Layer 12 of a small transformer language model trained on English Wikipedia (19 layers, counted from 0, width 128).
A neuron's activation on a vector x is SiLU(gate . x) times (in . x), where the dot is the dot product.

Input weights of the MLP neurons that the questions are about. A number n stands for (n - 500) times 0.00063.
n53 gate: 471,677,567,395,508,650,596,529,528,575,426,321,673,252,324,372,403,638,669,701,463,517,467,610,830,367,226,312,345,576,615,599,331,473,763,299,529,434,269,320,580,548,673,740,612,569,444,325,812,440,399,430,665,782,512,426,630,604,512,615,274,569,217,548,492,479,545,388,377,427,430,650,464,442,521,187,439,512,439,661,627,734,480,589,529,385,496,586,471,579,557,483,450,390,625,553,471,254,430,661,568,704,688,546,475,701,274,337,479,418,652,358,521,484,362,450,362,451,483,385,496,528,653,158,553,394,549,639
n108 gate: 137,728,365,623,590,559,702,584,317,496,266,422,463,729,587,500,435,438,654,559,711,576,303,525,470,557,715,450,585,560,321,517,726,512,492,432,479,579,337,573,366,480,538,710,379,426,407,492,625,302,365,380,612,328,442,324,287,313,762,375,425,574,524,655,189,458,582,563,301,393,450,389,573,513,826,504,459,559,332,613,616,625,512,541,678,488,339,657,665,276,479,128,487,731,276,404,595,582,334,667,407,371,492,395,530,406,504,583,458,624,500,591,555,569,807,596,258,558,496,367,625,272,609,423,421,438,500,404
n115 gate: 577,478,369,354,402,632,345,545,591,489,429,482,518,696,622,529,478,456,667,696,714,829,537,599,353,227,589,522,598,332,604,670,478,291,604,432,703,441,507,598,413,450,473,680,541,515,536,427,178,619,420,389,600,636,610,522,526,554,431,288,604,622,453,529,511,458,618,489,263,507,622,423,638,219,381,363,467,541,555,560,370,443,432,602,695,685,383,585,353,274,518,530,250,559,475,600,607,380,622,511,428,644,486,429,632,522,474,463,722,426,422,544,702,641,606,463,683,500,291,474,552,377,481,558,748,371,427,632
n165 gate: 615,594,484,492,492,524,391,596,566,504,520,512,586,566,862,403,637,358,480,410,572,557,547,797,240,563,504,258,585,467,356,464,376,458,500,561,431,448,544,628,531,519,516,709,544,397,442,611,648,356,473,496,381,508,441,315,622,445,520,488,420,782,531,618,663,862,540,331,663,397,540,539,207,613,299,381,448,759,583,544,536,372,234,547,575,480,577,448,547,707,370,484,373,230,445,484,246,504,544,578,672,698,620,428,382,309,576,770,580,496,532,611,125,371,567,376,405,700,529,528,752,496,548,418,484,258,402,438
n312 gate: 737,307,555,617,198,582,444,768,436,465,531,515,639,452,412,507,360,397,597,677,362,725,324,550,582,496,396,477,378,524,485,539,682,574,571,547,641,461,473,387,579,683,476,590,411,351,493,668,527,609,568,312,547,761,397,442,576,526,352,457,631,531,590,769,338,429,309,469,538,572,550,565,564,360,620,544,285,617,530,543,172,364,452,610,558,565,551,657,573,496,481,575,461,504,606,662,611,549,589,549,549,526,425,356,571,417,519,358,485,154,242,290,239,511,800,644,614,535,733,454,465,519,275,368,334,439,401,333
n53 in: 401,557,719,308,692,403,613,702,337,370,454,670,524,396,683,569,713,294,458,615,533,394,492,562,330,733,674,479,369,547,479,171,596,580,621,657,525,375,768,476,251,565,547,387,298,517,715,615,404,654,516,608,337,601,450,487,611,626,590,487,571,409,431,443,542,449,657,332,725,562,712,545,496,622,412,504,745,437,261,588,321,250,444,558,160,479,453,288,322,441,475,428,402,976,500,467,346,631,488,516,349,561,302,479,262,484,567,450,621,587,612,492,331,398,537,441,463,521,591,433,287,545,676,794,408,463,463,456
n108 in: 648,605,655,646,662,576,661,558,399,471,504,397,674,337,384,464,382,255,541,521,682,534,545,406,572,451,665,319,672,423,421,364,483,429,307,614,395,608,546,488,326,396,525,540,525,574,416,848,616,645,472,624,523,376,553,533,582,585,651,417,624,426,604,403,463,567,566,471,360,668,413,455,557,517,621,168,570,550,287,55,628,346,340,463,459,351,213,265,397,227,382,454,496,640,285,417,521,695,351,630,367,508,609,463,525,334,715,590,641,570,438,717,287,443,533,200,324,666,591,574,595,500,583,330,355,373,814,568
n115 in: 304,302,352,339,314,312,559,465,580,374,310,658,244,491,491,487,597,576,642,588,590,74,466,427,465,686,594,650,850,655,633,805,487,599,467,526,483,371,586,563,534,350,460,625,582,466,651,572,577,374,344,479,348,683,470,509,228,504,403,448,264,778,596,618,345,623,410,687,358,568,260,572,441,478,535,535,684,639,428,297,306,384,533,648,393,594,395,470,773,622,445,351,416,402,433,371,427,627,384,378,706,416,429,448,513,597,724,137,315,479,757,151,252,613,492,578,543,431,522,517,539,668,474,534,431,444,648,338
n165 in: 555,442,381,355,529,466,482,571,486,533,296,617,489,684,474,432,558,471,397,643,500,681,722,427,620,330,522,493,444,401,747,356,582,648,293,312,302,308,463,500,356,636,689,486,493,237,439,536,518,769,536,449,531,432,580,507,522,374,460,530,426,496,600,645,397,312,460,545,691,442,548,413,698,463,474,709,291,463,518,548,430,519,347,322,577,456,504,317,606,564,464,421,387,698,525,670,291,449,662,442,478,432,317,611,391,482,596,592,647,155,625,449,571,615,507,593,595,788,335,636,533,395,274,453,471,357,355,400
n312 in: 801,668,350,404,599,555,228,582,660,414,339,535,424,314,263,485,634,469,469,679,500,735,373,234,429,462,732,477,813,348,422,430,582,448,677,556,630,796,543,583,435,492,640,712,300,697,803,346,570,625,500,473,518,560,666,496,396,412,362,480,508,249,345,569,453,544,461,559,655,477,585,581,439,366,696,412,376,441,477,582,733,532,500,450,392,613,540,543,739,318,661,413,325,396,534,317,465,527,477,748,470,496,530,586,413,431,395,419,465,523,492,423,559,401,278,336,481,317,399,566,551,599,516,714,481,600,462,492

Each question shows a token from some text and the vector x that enters the MLP there. A number n stands for (n - 500) times 0.01.

" previously": 445,511,463,521,510,374,530,507,399,508,544,410,536,509,440,507,539,596,509,586,455,333,474,543,403,441,453,648,481,384,469,420,489,517,329,539,512,490,541,585,630,504,581,461,518,450,474,549,499,435,451,501,402,520,346,534,379,643,547,405,447,528,486,417,449,403,557,502,564,483,592,549,517,403,538,410,528,426,472,592,598,423,403,480,389,434,439,447,563,551,503,220,600,489,551,539,425,470,661,439,618,524,519,536,553,572,483,323,459,598,461,585,437,632,557,383,452,620,397,553,485,712,560,458,579,587,461,376
Which neuron fires most, and how strongly? n312, at about 0.14

" Sport": 492,440,523,361,449,477,471,498,328,576,553,475,468,482,417,477,440,471,327,454,443,466,545,608,477,468,397,544,539,364,454,636,557,481,398,499,537,530,483,502,531,490,603,512,526,577,659,525,527,431,581,559,533,446,529,541,514,508,472,430,411,529,551,456,567,370,658,532,428,515,532,389,482,525,479,356,449,444,512,544,445,626,556,540,433,504,410,568,547,470,490,419,501,457,414,392,564,429,739,537,504,467,324,476,380,524,584,288,609,408,387,528,471,580,531,598,529,370,426,388,589,733,423,606,477,438,514,426
Which neuron fires most, and how strongly? n115, at about 0.39

"–": 456,613,378,370,656,456,483,491,553,558,407,517,547,477,467,475,524,449,451,480,502,471,479,612,379,363,570,576,535,466,582,483,595,457,447,577,429,636,628,720,362,468,629,543,567,429,504,514,548,539,704,595,390,516,515,368,530,479,475,513,499,411,551,534,475,506,543,390,629,492,476,488,503,541,478,453,544,657,440,524,598,500,529,487,433,423,377,453,509,553,531,440,543,385,567,402,399,534,502,512,587,505,351,392,633,668,539,527,606,507,406,499,741,527,490,648,329,540,424,439,513,356,497,510,517,410,534,564
Which two neurons fire most, strongest first? n165, n108

"ader": 532,524,485,557,436,412,579,599,452,523,527,521,516,624,404,438,397,588,286,517,485,416,493,469,440,477,489,551,429,384,514,352,437,603,456,533,480,511,734,463,466,500,550,639,435,608,617,475,546,604,615,606,330,527,546,451,602,496,472,606,494,461,606,275,642,534,530,321,553,494,520,478,557,453,518,509,527,424,554,651,546,549,466,432,419,444,378,546,526,493,456,344,611,419,501,286,460,545,427,520,445,272,511,536,425,481,506,493,425,500,536,482,438,545,575,579,483,497,576,462,342,551,501,565,561,390,627,525
Which two neurons fire most, strongest first? n115, n165

" 2026": 471,570,434,500,526,448,515,527,546,593,588,477,552,484,469,435,502,398,457,500,471,358,501,568,424,420,559,535,506,491,563,535,667,498,465,495,531,543,549,391,503,470,585,637,579,466,513,472,538,468,492,587,460,397,480,396,417,579,636,447,527,553,509,493,303,353,577,516,574,576,485,471,547,417,500,319,547,452,533,602,587,587,452,435,398,491,309,497,606,528,670,355,493,457,462,585,508,533,755,395,651,479,383,503,532,583,567,376,502,417,364,488,511,627,507,500,561,581,552,610,598,511,625,481,433,517,437,367
Which of these neurons fires most? n108

".": 510,566,375,648,565,400,488,573,445,495,600,394,593,507,490,539,535,521,323,613,496,374,407,494,392,452,372,568,539,696,587,556,550,491,516,499,526,578,658,490,356,429,585,529,539,446,556,586,528,421,445,539,370,314,450,448,420,425,561,519,540,446,479,428,418,464,544,579,484,638,598,435,548,443,427,388,495,517,477,443,528,534,415,362,508,363,351,521,518,549,505,431,486,457,518,530,461,459,417,420,669,611,409,472,662,494,533,488,579,565,551,367,512,632,490,452,437,530,548,517,411,594,535,618,563,536,392,387
Which of these neurons fires most? n108

"\n": 484,571,321,672,605,454,450,605,436,442,683,363,572,504,476,463,475,531,388,604,499,361,439,457,455,532,337,496,500,673,561,555,601,424,553,517,474,575,616,604,354,347,575,584,522,460,563,598,546,485,448,522,456,329,501,350,474,464,577,496,602,552,601,524,450,450,529,542,553,657,584,456,526,470,416,366,521,471,490,507,526,499,405,453,493,492,460,530,547,562,442,450,469,436,558,567,456,382,455,486,652,646,510,497,649,622,551,447,545,607,531,366,503,606,477,469,467,504,501,488,445,451,509,608,552,434,420,370
Which of these neurons fires most? n108

" |": 471,517,491,404,638,387,539,688,457,575,478,430,501,564,538,469,519,567,531,592,407,324,410,593,513,421,433,561,531,703,520,580,518,464,542,597,598,542,465,428,394,391,575,443,516,433,517,466,598,410,694,504,402,763,503,466,467,472,453,551,437,432,454,386,425,417,667,447,438,512,459,409,522,452,464,518,374,535,410,451,472,392,442,472,561,474,355,600,527,498,508,378,376,513,508,428,450,561,516,532,603,511,517,447,589,603,652,423,566,606,342,435,495,556,425,554,403,466,431,480,612,513,535,494,565,518,478,497
Which three neurons fire most, strongest first? n53, n115, n165

" Mon": 534,471,484,475,539,534,463,576,528,537,560,502,554,538,591,538,439,566,631,497,567,404,545,442,433,472,491,505,438,354,467,521,514,530,497,572,489,496,551,555,558,487,600,518,566,574,501,580,441,498,555,479,512,478,439,439,406,549,410,526,424,413,586,514,628,388,482,553,478,585,530,488,478,460,377,387,608,528,532,627,589,464,582,420,513,501,373,444,238,506,398,385,300,486,507,308,317,371,498,434,558,626,529,334,567,434,554,513,558,467,430,492,363,611,570,456,594,496,378,779,482,578,471,504,447,519,480,407
Which three neurons fire most, strongest first? n115, n165, n312

" reign": 457,596,505,534,528,387,450,651,480,290,583,505,492,558,477,508,376,599,383,514,496,402,671,381,448,550,603,467,579,509,387,445,421,449,398,502,536,542,582,509,539,473,580,684,545,479,453,486,538,616,484,577,515,497,450,461,582,561,591,462,517,548,586,599,669,421,591,533,484,559,365,522,628,480,413,390,410,596,589,628,563,548,463,473,416,480,474,542,549,553,592,520,421,475,624,488,527,370,682,612,483,576,477,332,607,613,604,473,501,555,275,441,447,595,576,474,570,527,549,465,543,441,438,487,587,425,436,415
Which two neurons fire most, strongest first? n165, n312

" 2010": 562,568,569,460,530,456,493,526,569,574,632,469,559,631,461,469,516,520,414,577,513,444,584,482,414,453,527,591,441,397,590,656,616,494,452,608,571,609,664,393,456,384,558,500,542,557,526,432,559,488,474,600,449,429,441,361,394,588,604,515,494,509,479,487,269,416,497,497,572,552,476,501,541,384,515,361,590,473,536,564,539,562,489,471,394,449,392,492,559,592,609,375,468,406,435,467,516,522,724,469,639,431,414,412,477,606,613,483,542,448,325,394,470,663,555,585,497,515,555,642,532,474,552,473,530,484,537,301
Which three neurons fire most, strongest first? n312, n115, n53

" (": 402,455,330,332,498,468,541,508,540,472,502,541,575,482,499,313,560,409,471,558,429,558,362,537,575,462,589,481,525,584,498,612,484,625,486,540,447,546,566,434,409,425,654,559,575,537,473,576,583,642,625,439,474,518,523,348,518,399,500,592,326,466,600,496,521,402,512,458,588,519,509,484,577,531,518,488,695,564,404,556,548,385,482,474,436,555,446,431,533,664,375,420,443,448,531,620,407,373,424,589,579,569,449,380,596,693,540,365,521,518,379,486,553,580,509,617,389,381,469,471,506,468,488,532,513,327,564,472
Which three neurons fire most, strongest first? n53, n165, n312

" collabor": 467,439,472,691,380,498,554,530,540,361,644,478,436,498,474,464,546,546,411,573,568,418,455,574,344,492,378,479,429,455,527,422,503,544,546,560,463,659,499,544,543,515,684,534,468,565,517,436,440,490,632,451,483,558,603,563,454,512,531,496,425,540,547,575,592,423,597,561,478,535,566,599,613,360,495,322,508,501,530,587,628,503,472,537,350,501,444,468,440,610,524,347,459,513,458,487,525,494,654,551,368,553,620,525,544,582,571,312,478,581,272,456,503,636,489,460,480,610,461,556,401,558,541,497,436,720,447,496
Which of these neurons fires most? n165

" follow": 477,535,678,453,545,478,547,670,523,400,587,507,659,490,482,582,572,509,400,523,392,457,467,579,489,433,414,501,598,443,556,466,538,391,390,662,558,563,672,619,410,551,640,634,422,537,559,424,430,510,525,384,402,395,377,462,460,569,470,423,420,482,517,552,500,491,481,512,391,672,552,504,499,400,464,436,398,524,532,625,695,487,441,525,384,506,413,585,643,579,556,427,498,496,333,476,409,455,669,525,583,512,418,421,590,548,627,393,467,574,391,516,414,575,421,411,402,560,442,502,456,507,564,513,576,444,519,570
Which of these neurons fires most? n115

" replaced": 449,451,434,466,557,506,539,676,497,417,555,472,522,538,414,448,540,510,317,495,432,359,531,528,496,478,446,660,578,517,324,577,528,535,389,627,446,494,431,509,385,495,588,513,503,400,410,443,407,394,447,488,302,459,571,471,483,491,462,389,494,501,590,532,469,448,498,494,381,613,523,567,546,497,464,410,359,455,505,730,569,507,407,621,612,458,421,491,479,541,601,350,483,451,477,560,432,453,497,479,578,294,392,445,674,546,504,335,481,666,401,546,492,609,515,519,360,582,520,503,470,564,527,479,495,605,478,561
Which of these neurons fires most? n53

" Sl": 532,525,452,555,493,546,483,542,543,503,423,484,644,558,648,419,452,422,518,498,449,415,473,556,494,425,493,438,458,465,498,582,383,450,422,554,459,591,514,471,422,408,664,565,351,405,625,505,648,415,517,579,524,490,408,491,463,519,377,342,614,512,549,500,494,496,501,531,502,421,478,482,503,365,311,460,546,518,447,488,519,553,548,341,442,613,362,535,456,477,283,575,402,658,401,486,459,575,632,447,528,492,421,553,426,504,590,270,514,391,404,430,572,591,532,495,599,534,412,568,472,498,496,541,548,498,359,609
Which neuron fires most, and how strongly? n115, at about 0.53